Layer 6 of a small transformer language model trained on English Wikipedia (10 layers, counted from 0, width 64).
A neuron's activation on a vector x is SiLU(gate . x) times (in . x), where the dot is the dot product.
The model reads these tokens: " |" " Sk" "ip" " |" " W" " |" " L" " |\n" "|---|---|---|---|\n" "|" " Japan" " |" " Y" "us" "u" "ke" " Mor" "o"

The vector x that enters this layer's MLP at each token. A number n stands for (n - 128) times 0.019.
0 " |": 66, 160, 149, 108, 116, 152, 99, 190, 115, 111, 157, 195, 131, 75, 122, 96, 131, 131, 145, 133, 126, 87, 116, 122, 159, 106, 82, 105, 216, 101, 109, 70, 147, 114, 88, 126, 194, 104, 82, 169, 157, 118, 99, 99, 109, 91, 94, 152, 133, 92, 156, 110, 125, 89, 90, 157, 124, 143, 102, 123, 74, 136, 124, 129
1 " Sk": 105, 56, 116, 156, 113, 116, 125, 205, 84, 96, 172, 144, 146, 95, 20, 107, 98, 97, 150, 98, 129, 132, 71, 129, 175, 70, 85, 215, 94, 108, 173, 54, 105, 117, 136, 42, 110, 132, 33, 152, 187, 146, 103, 77, 88, 187, 93, 117, 136, 125, 165, 164, 58, 132, 158, 149, 141, 152, 53, 199, 156, 109, 107, 164
2 "ip": 70, 184, 125, 135, 119, 89, 57, 163, 75, 73, 162, 120, 162, 53, 153, 150, 85, 205, 87, 121, 79, 113, 68, 100, 140, 122, 112, 126, 133, 101, 136, 111, 157, 172, 138, 128, 118, 77, 21, 139, 87, 137, 133, 71, 146, 216, 161, 213, 156, 45, 127, 136, 68, 134, 138, 88, 146, 147, 166, 213, 144, 146, 170, 134
3 " |": 63, 169, 132, 121, 127, 144, 105, 208, 109, 126, 170, 189, 134, 109, 78, 138, 149, 131, 149, 127, 168, 91, 124, 132, 135, 75, 83, 126, 234, 125, 105, 90, 142, 111, 113, 124, 194, 106, 59, 163, 113, 124, 90, 104, 109, 112, 102, 156, 133, 104, 136, 137, 124, 114, 94, 120, 138, 113, 117, 143, 104, 153, 152, 126
4 " W": 123, 116, 138, 140, 134, 93, 143, 123, 10, 133, 139, 162, 148, 95, 20, 96, 65, 146, 156, 117, 100, 169, 66, 125, 169, 12, 144, 87, 106, 151, 105, 129, 128, 109, 156, 41, 92, 121, 61, 156, 194, 103, 136, 86, 64, 150, 41, 168, 102, 121, 123, 155, 147, 91, 113, 173, 158, 101, 70, 154, 94, 136, 115, 202
5 " |": 42, 157, 163, 122, 99, 136, 109, 167, 85, 113, 153, 186, 128, 93, 100, 119, 128, 98, 131, 98, 153, 73, 78, 132, 133, 61, 74, 107, 229, 118, 125, 101, 152, 118, 116, 116, 200, 93, 81, 130, 146, 124, 100, 102, 102, 106, 103, 170, 130, 136, 123, 128, 103, 114, 75, 93, 127, 126, 90, 139, 103, 168, 107, 153
6 " L": 88, 111, 165, 95, 156, 11, 105, 144, 87, 166, 175, 152, 149, 119, 97, 117, 121, 101, 160, 194, 25, 138, 107, 153, 185, 42, 63, 129, 113, 107, 128, 160, 139, 148, 105, 68, 131, 177, 66, 165, 187, 127, 121, 93, 91, 120, 94, 159, 118, 114, 145, 82, 133, 141, 129, 189, 160, 179, 49, 140, 64, 101, 53, 134
7 " |\n": 118, 152, 139, 86, 72, 178, 52, 104, 76, 159, 126, 164, 188, 154, 112, 142, 126, 107, 89, 130, 94, 152, 192, 125, 138, 201, 105, 45, 184, 130, 101, 124, 113, 110, 95, 5, 146, 74, 113, 175, 185, 85, 106, 138, 60, 132, 169, 165, 159, 192, 82, 84, 113, 124, 222, 161, 111, 171, 103, 134, 82, 81, 119, 159
8 "|---|---|---|---|\n": 198, 121, 192, 76, 95, 220, 90, 106, 33, 129, 144, 153, 130, 147, 128, 62, 97, 104, 115, 127, 145, 118, 193, 130, 205, 206, 109, 89, 147, 181, 102, 167, 130, 124, 135, 6, 141, 159, 90, 153, 178, 109, 94, 139, 43, 129, 140, 150, 158, 199, 66, 96, 133, 160, 213, 109, 84, 141, 139, 113, 168, 146, 94, 129
9 "|": 73, 102, 133, 110, 131, 143, 120, 107, 20, 88, 138, 182, 136, 121, 122, 92, 89, 171, 72, 138, 194, 69, 175, 120, 134, 132, 97, 115, 192, 130, 130, 153, 152, 127, 175, 112, 104, 175, 116, 198, 64, 145, 79, 145, 93, 121, 132, 195, 178, 166, 111, 110, 113, 41, 120, 141, 143, 137, 99, 106, 110, 132, 85, 126
10 " Japan": 115, 124, 113, 177, 119, 39, 45, 142, 110, 109, 142, 141, 132, 218, 71, 105, 24, 218, 86, 124, 87, 66, 152, 81, 109, 148, 105, 90, 160, 184, 135, 181, 71, 118, 178, 10, 182, 160, 80, 144, 130, 140, 129, 94, 99, 135, 184, 142, 165, 102, 136, 127, 69, 116, 75, 142, 96, 119, 157, 143, 84, 168, 90, 136
11 " |": 109, 152, 153, 150, 117, 156, 131, 163, 100, 75, 150, 192, 130, 127, 72, 138, 78, 154, 128, 125, 181, 100, 173, 128, 131, 155, 93, 138, 220, 147, 115, 159, 122, 76, 157, 58, 198, 173, 80, 170, 73, 134, 85, 124, 112, 94, 149, 106, 134, 135, 123, 139, 129, 114, 89, 122, 145, 135, 159, 118, 106, 122, 129, 132
12 " Y": 85, 110, 91, 132, 152, 8, 103, 151, 89, 126, 86, 143, 143, 133, 64, 109, 27, 89, 75, 117, 44, 170, 56, 78, 132, 119, 48, 129, 91, 151, 120, 134, 117, 139, 157, 55, 103, 176, 97, 106, 108, 166, 88, 114, 113, 113, 192, 153, 162, 153, 158, 182, 172, 100, 158, 166, 138, 165, 164, 166, 26, 121, 64, 187
13 "us": 92, 165, 105, 127, 63, 52, 49, 143, 159, 132, 151, 124, 104, 152, 70, 79, 112, 107, 76, 134, 128, 149, 110, 118, 166, 46, 102, 183, 195, 91, 143, 188, 102, 217, 111, 35, 133, 125, 92, 125, 156, 87, 125, 109, 81, 201, 153, 230, 177, 109, 128, 144, 119, 130, 74, 60, 121, 145, 200, 152, 149, 105, 72, 155
14 "u": 115, 89, 133, 163, 125, 81, 65, 227, 181, 125, 220, 142, 155, 115, 111, 74, 59, 171, 154, 59, 151, 171, 130, 113, 102, 95, 92, 149, 151, 113, 203, 150, 109, 129, 137, 50, 138, 140, 31, 70, 142, 126, 103, 106, 139, 193, 203, 138, 149, 126, 109, 118, 125, 125, 139, 170, 82, 132, 152, 171, 54, 120, 117, 92
15 "ke": 133, 77, 134, 144, 138, 112, 23, 168, 103, 144, 188, 133, 139, 86, 90, 146, 115, 223, 106, 67, 136, 121, 123, 95, 119, 86, 83, 131, 173, 140, 123, 192, 146, 132, 110, 24, 143, 115, 34, 39, 108, 129, 125, 130, 154, 159, 195, 185, 147, 138, 164, 89, 163, 88, 80, 184, 140, 175, 118, 178, 77, 94, 131, 157
16 " Mor": 133, 75, 124, 68, 194, 65, 74, 137, 151, 110, 155, 123, 164, 160, 42, 111, 108, 184, 142, 164, 196, 119, 117, 84, 185, 152, 135, 124, 87, 137, 114, 90, 144, 125, 149, 133, 91, 92, 38, 151, 113, 94, 109, 168, 113, 168, 158, 97, 136, 130, 144, 58, 228, 58, 116, 122, 172, 184, 146, 202, 94, 121, 141, 177
17 "o": 170, 115, 106, 140, 95, 43, 39, 141, 134, 156, 163, 140, 104, 119, 73, 135, 93, 232, 147, 89, 129, 152, 101, 86, 115, 113, 117, 149, 163, 172, 163, 182, 124, 164, 175, 78, 173, 139, 15, 89, 147, 113, 119, 102, 139, 140, 173, 154, 179, 106, 165, 81, 138, 153, 105, 134, 105, 150, 164, 155, 64, 116, 155, 145

Each question shows the input weights of one neuron of the MLP. A number n stands for (n - 128) times 0.007.

n110 gate: 150, 158, 140, 128, 164, 153, 136, 115, 135, 123, 155, 105, 100, 170, 123, 143, 172, 143, 114, 105, 195, 160, 154, 176, 80, 168, 73, 147, 121, 181, 142, 103, 116, 123, 148, 169, 130, 126, 99, 113, 103, 98, 120, 143, 148, 159, 145, 122, 122, 171, 119, 195, 150, 155, 137, 81, 114, 105, 88, 58, 115, 143, 106, 155
n110 in: 137, 70, 165, 115, 171, 150, 103, 129, 113, 144, 146, 119, 151, 122, 160, 128, 109, 113, 160, 149, 135, 97, 118, 121, 91, 115, 115, 109, 143, 149, 120, 121, 93, 146, 149, 129, 113, 147, 123, 117, 151, 122, 118, 205, 155, 106, 124, 94, 162, 139, 113, 132, 110, 134, 130, 112, 93, 140, 150, 120, 161, 179, 123, 151
On which three tokens does it fire most, strongest first? 8 "|---|---|---|---|\n", 13 "us", 2 "ip"

n149 gate: 120, 125, 91, 113, 115, 175, 129, 125, 118, 105, 150, 134, 106, 105, 142, 154, 147, 168, 92, 90, 157, 131, 102, 134, 117, 160, 181, 122, 125, 110, 126, 156, 113, 170, 157, 148, 132, 174, 131, 45, 151, 95, 112, 135, 123, 144, 153, 142, 121, 126, 157, 145, 116, 134, 130, 115, 139, 166, 149, 140, 158, 95, 179, 163
n149 in: 161, 156, 89, 116, 88, 139, 159, 154, 128, 103, 116, 167, 126, 135, 145, 169, 63, 156, 131, 129, 135, 119, 169, 75, 139, 150, 113, 155, 85, 117, 130, 176, 132, 98, 103, 122, 125, 123, 107, 102, 154, 139, 110, 109, 149, 129, 107, 128, 85, 133, 134, 115, 135, 150, 121, 160, 178, 105, 111, 116, 116, 110, 82, 119
On which token does it fire most, and how strongly? 15 "ke", at about 1.1

n104 gate: 143, 125, 104, 118, 99, 167, 137, 99, 88, 142, 135, 121, 123, 119, 146, 126, 129, 149, 190, 81, 108, 117, 71, 132, 142, 124, 158, 187, 118, 116, 82, 155, 97, 133, 168, 110, 138, 174, 141, 148, 122, 134, 111, 153, 129, 132, 131, 87, 128, 119, 144, 135, 124, 140, 121, 118, 118, 152, 103, 106, 139, 123, 176, 123
n104 in: 135, 141, 102, 139, 158, 126, 139, 170, 118, 125, 130, 120, 140, 108, 115, 140, 152, 122, 98, 148, 119, 112, 162, 162, 126, 95, 98, 107, 160, 146, 140, 127, 115, 82, 130, 111, 131, 121, 156, 131, 75, 118, 145, 120, 120, 121, 158, 81, 151, 145, 158, 113, 145, 124, 99, 100, 124, 137, 176, 135, 150, 80, 126, 164
Its two highest activations, in order, are on tokens 11 " |", 6 " L"

n184 gate: 119, 185, 126, 135, 137, 103, 178, 129, 135, 185, 167, 113, 139, 74, 131, 111, 162, 118, 153, 103, 121, 90, 143, 126, 154, 139, 139, 156, 106, 126, 147, 107, 108, 124, 118, 133, 93, 78, 117, 128, 166, 93, 93, 144, 147, 143, 143, 132, 154, 166, 166, 122, 108, 115, 161, 149, 142, 102, 119, 101, 227, 150, 139, 147
n184 in: 86, 117, 141, 110, 176, 121, 144, 100, 120, 85, 107, 174, 145, 147, 126, 162, 81, 98, 124, 112, 120, 121, 112, 107, 100, 145, 143, 157, 140, 136, 132, 124, 137, 145, 110, 116, 151, 130, 115, 144, 121, 117, 134, 111, 156, 93, 123, 138, 149, 107, 123, 110, 100, 197, 115, 196, 64, 82, 133, 147, 142, 119, 100, 145
Its two highest activations, in order, are on tokens 1 " Sk", 16 " Mor"

n163 gate: 145, 133, 123, 128, 116, 136, 199, 85, 152, 86, 108, 80, 160, 122, 100, 118, 144, 86, 111, 143, 127, 100, 178, 139, 136, 121, 96, 103, 114, 104, 117, 181, 127, 124, 108, 148, 94, 101, 147, 121, 156, 180, 136, 164, 98, 129, 179, 105, 128, 125, 106, 144, 98, 187, 93, 168, 126, 92, 120, 79, 122, 153, 135, 90
n163 in: 139, 173, 123, 137, 155, 73, 149, 106, 149, 169, 134, 152, 174, 125, 133, 153, 151, 158, 96, 98, 185, 79, 152, 168, 140, 104, 145, 121, 110, 128, 114, 151, 122, 126, 154, 121, 125, 118, 148, 107, 124, 127, 167, 106, 99, 101, 155, 119, 158, 109, 97, 143, 98, 149, 142, 81, 109, 136, 113, 175, 147, 120, 99, 148
Which token does this neuron like most? 0 " |"

n159 gate: 123, 100, 112, 142, 131, 131, 144, 108, 135, 119, 151, 129, 123, 112, 104, 182, 135, 149, 84, 136, 162, 157, 165, 142, 111, 128, 29, 150, 143, 120, 103, 130, 131, 106, 121, 154, 132, 105, 139, 137, 112, 148, 117, 146, 144, 117, 117, 76, 104, 126, 147, 163, 131, 152, 150, 98, 158, 125, 109, 139, 136, 136, 160, 137
n159 in: 154, 133, 107, 87, 147, 131, 112, 86, 99, 91, 105, 126, 135, 109, 158, 113, 113, 145, 113, 148, 97, 138, 85, 132, 144, 106, 143, 144, 111, 142, 103, 133, 147, 144, 96, 100, 90, 188, 125, 130, 85, 126, 152, 147, 108, 148, 115, 145, 129, 101, 97, 120, 125, 135, 123, 140, 124, 117, 105, 173, 190, 114, 159, 110
Which token does this neuron like most? 14 "u"

n145 gate: 137, 155, 138, 125, 130, 100, 146, 148, 157, 116, 121, 122, 88, 136, 124, 159, 148, 100, 67, 155, 139, 153, 149, 134, 147, 139, 130, 97, 123, 88, 143, 150, 178, 98, 107, 158, 122, 161, 100, 136, 82, 121, 166, 126, 169, 129, 108, 151, 92, 110, 111, 192, 160, 87, 144, 142, 147, 149, 128, 131, 130, 154, 107, 97
n145 in: 105, 96, 136, 146, 100, 146, 131, 144, 113, 127, 177, 141, 106, 131, 134, 151, 112, 120, 152, 150, 129, 154, 104, 150, 105, 122, 130, 116, 99, 123, 134, 128, 138, 112, 120, 113, 116, 169, 126, 109, 132, 178, 167, 124, 124, 89, 119, 143, 77, 51, 167, 136, 101, 112, 121, 138, 98, 138, 124, 121, 122, 147, 166, 117
On which three tokens does it fire most, strongest first? 7 " |\n", 8 "|---|---|---|---|\n", 13 "us"

n56 gate: 126, 126, 109, 138, 168, 143, 118, 136, 85, 150, 177, 117, 126, 117, 95, 101, 151, 78, 166, 150, 111, 126, 120, 121, 122, 70, 114, 82, 135, 109, 104, 120, 124, 180, 172, 171, 118, 158, 113, 114, 96, 99, 142, 152, 133, 137, 95, 151, 84, 116, 146, 146, 146, 137, 150, 129, 103, 132, 128, 139, 129, 201, 162, 99
n56 in: 142, 116, 108, 119, 51, 154, 142, 124, 108, 119, 102, 129, 158, 142, 155, 131, 113, 97, 137, 111, 141, 131, 110, 134, 146, 124, 123, 93, 113, 139, 123, 104, 130, 95, 133, 115, 147, 137, 115, 167, 133, 164, 113, 144, 162, 136, 133, 143, 79, 149, 111, 119, 136, 120, 62, 114, 131, 108, 144, 104, 145, 105, 62, 89
Which token does this neuron like most? 5 " |"

n191 gate: 162, 139, 116, 128, 153, 151, 120, 146, 124, 121, 159, 144, 72, 129, 173, 128, 98, 175, 135, 124, 141, 101, 97, 100, 46, 124, 94, 138, 124, 148, 169, 114, 74, 151, 139, 159, 124, 86, 135, 103, 125, 115, 131, 100, 155, 146, 121, 144, 123, 93, 131, 156, 168, 130, 122, 140, 122, 139, 85, 127, 132, 133, 133, 63
n191 in: 143, 139, 149, 140, 109, 88, 112, 134, 97, 157, 124, 126, 103, 129, 130, 152, 113, 138, 132, 137, 136, 52, 121, 157, 123, 150, 113, 110, 125, 170, 137, 103, 76, 194, 165, 109, 131, 150, 112, 151, 151, 127, 172, 138, 111, 131, 119, 110, 138, 124, 125, 117, 99, 153, 98, 184, 116, 125, 116, 107, 102, 171, 103, 110
Which token does this neuron like most? 17 "o"

n169 gate: 113, 152, 136, 150, 111, 109, 173, 148, 119, 120, 135, 112, 147, 134, 212, 141, 115, 70, 134, 142, 126, 137, 111, 107, 117, 144, 177, 156, 139, 59, 178, 165, 158, 110, 98, 167, 104, 111, 188, 143, 171, 35, 145, 131, 132, 125, 117, 150, 133, 115, 107, 104, 131, 115, 140, 108, 152, 159, 122, 130, 159, 190, 172, 95
n169 in: 148, 115, 152, 71, 137, 132, 120, 96, 156, 158, 93, 131, 130, 151, 120, 127, 157, 142, 119, 150, 162, 83, 150, 140, 139, 112, 112, 99, 101, 188, 129, 154, 75, 124, 145, 116, 144, 169, 94, 72, 171, 185, 117, 90, 141, 125, 119, 118, 144, 129, 141, 163, 117, 146, 138, 141, 146, 86, 113, 158, 164, 79, 100, 106
On which token does it fire most, and how strongly? 0 " |", at about 0.29

n125 gate: 149, 163, 101, 127, 183, 173, 157, 140, 114, 103, 114, 130, 136, 132, 104, 104, 133, 102, 117, 106, 131, 81, 197, 113, 122, 166, 113, 147, 94, 114, 161, 172, 135, 111, 119, 89, 128, 121, 116, 157, 101, 146, 82, 123, 112, 150, 115, 130, 135, 141, 77, 167, 162, 156, 129, 158, 172, 154, 127, 129, 162, 155, 124, 102
n125 in: 133, 122, 102, 126, 105, 105, 107, 147, 143, 135, 145, 138, 138, 142, 108, 121, 139, 128, 172, 164, 147, 129, 161, 117, 107, 109, 129, 160, 156, 150, 76, 100, 74, 129, 158, 125, 161, 96, 134, 129, 127, 126, 140, 168, 138, 141, 109, 148, 132, 116, 214, 152, 138, 149, 113, 137, 124, 170, 126, 130, 115, 125, 183, 115
On which token does it fire most, and how strongly? 11 " |", at about 1.1

n1 gate: 152, 132, 80, 120, 94, 143, 138, 122, 174, 125, 147, 136, 111, 78, 140, 161, 124, 92, 150, 106, 83, 101, 143, 127, 170, 73, 132, 156, 120, 124, 95, 151, 117, 144, 131, 156, 130, 160, 117, 120, 123, 100, 158, 135, 138, 159, 68, 130, 110, 126, 110, 216, 111, 194, 106, 140, 136, 112, 159, 131, 164, 143, 156, 140
n1 in: 165, 112, 148, 157, 132, 83, 114, 103, 100, 112, 190, 123, 150, 91, 146, 151, 128, 168, 100, 89, 115, 130, 122, 113, 137, 125, 113, 138, 130, 137, 156, 119, 126, 101, 162, 147, 103, 132, 101, 126, 111, 112, 114, 170, 120, 125, 147, 105, 125, 167, 129, 131, 178, 75, 102, 140, 206, 90, 124, 132, 122, 127, 110, 138
On which token does it fire most, and how strongly? 4 " W", at about 0.37

n155 gate: 128, 151, 131, 141, 153, 248, 131, 117, 129, 178, 190, 103, 167, 54, 134, 130, 114, 93, 125, 113, 132, 119, 120, 134, 104, 157, 139, 99, 131, 122, 95, 97, 110, 130, 152, 160, 91, 147, 166, 117, 120, 131, 114, 150, 99, 111, 121, 115, 122, 179, 121, 165, 135, 169, 112, 101, 127, 112, 52, 106, 163, 162, 114, 187
n155 in: 127, 157, 123, 107, 106, 123, 140, 147, 112, 115, 197, 186, 127, 100, 122, 136, 129, 121, 115, 139, 135, 116, 160, 115, 150, 105, 125, 187, 121, 118, 124, 183, 155, 165, 76, 95, 166, 150, 132, 143, 159, 137, 132, 123, 124, 120, 130, 124, 150, 99, 120, 174, 110, 115, 90, 140, 139, 138, 111, 122, 69, 138, 152, 121
Which token does this neuron like most? 5 " |"

n85 gate: 103, 118, 163, 88, 150, 156, 139, 137, 126, 123, 138, 137, 101, 180, 139, 152, 214, 93, 114, 143, 132, 103, 153, 124, 121, 155, 126, 147, 152, 156, 169, 159, 143, 81, 109, 144, 150, 169, 169, 119, 128, 77, 79, 149, 111, 116, 81, 118, 136, 125, 138, 149, 167, 108, 162, 194, 120, 135, 126, 111, 117, 141, 150, 116
n85 in: 148, 139, 138, 132, 120, 142, 116, 120, 112, 131, 93, 93, 133, 136, 106, 165, 135, 139, 121, 128, 122, 162, 157, 101, 121, 143, 121, 122, 130, 123, 102, 178, 147, 131, 140, 89, 161, 153, 112, 93, 111, 145, 134, 104, 101, 115, 109, 144, 170, 127, 127, 116, 192, 99, 96, 141, 144, 125, 128, 171, 127, 163, 128, 87
Its two highest activations, in order, are on tokens 8 "|---|---|---|---|\n", 11 " |"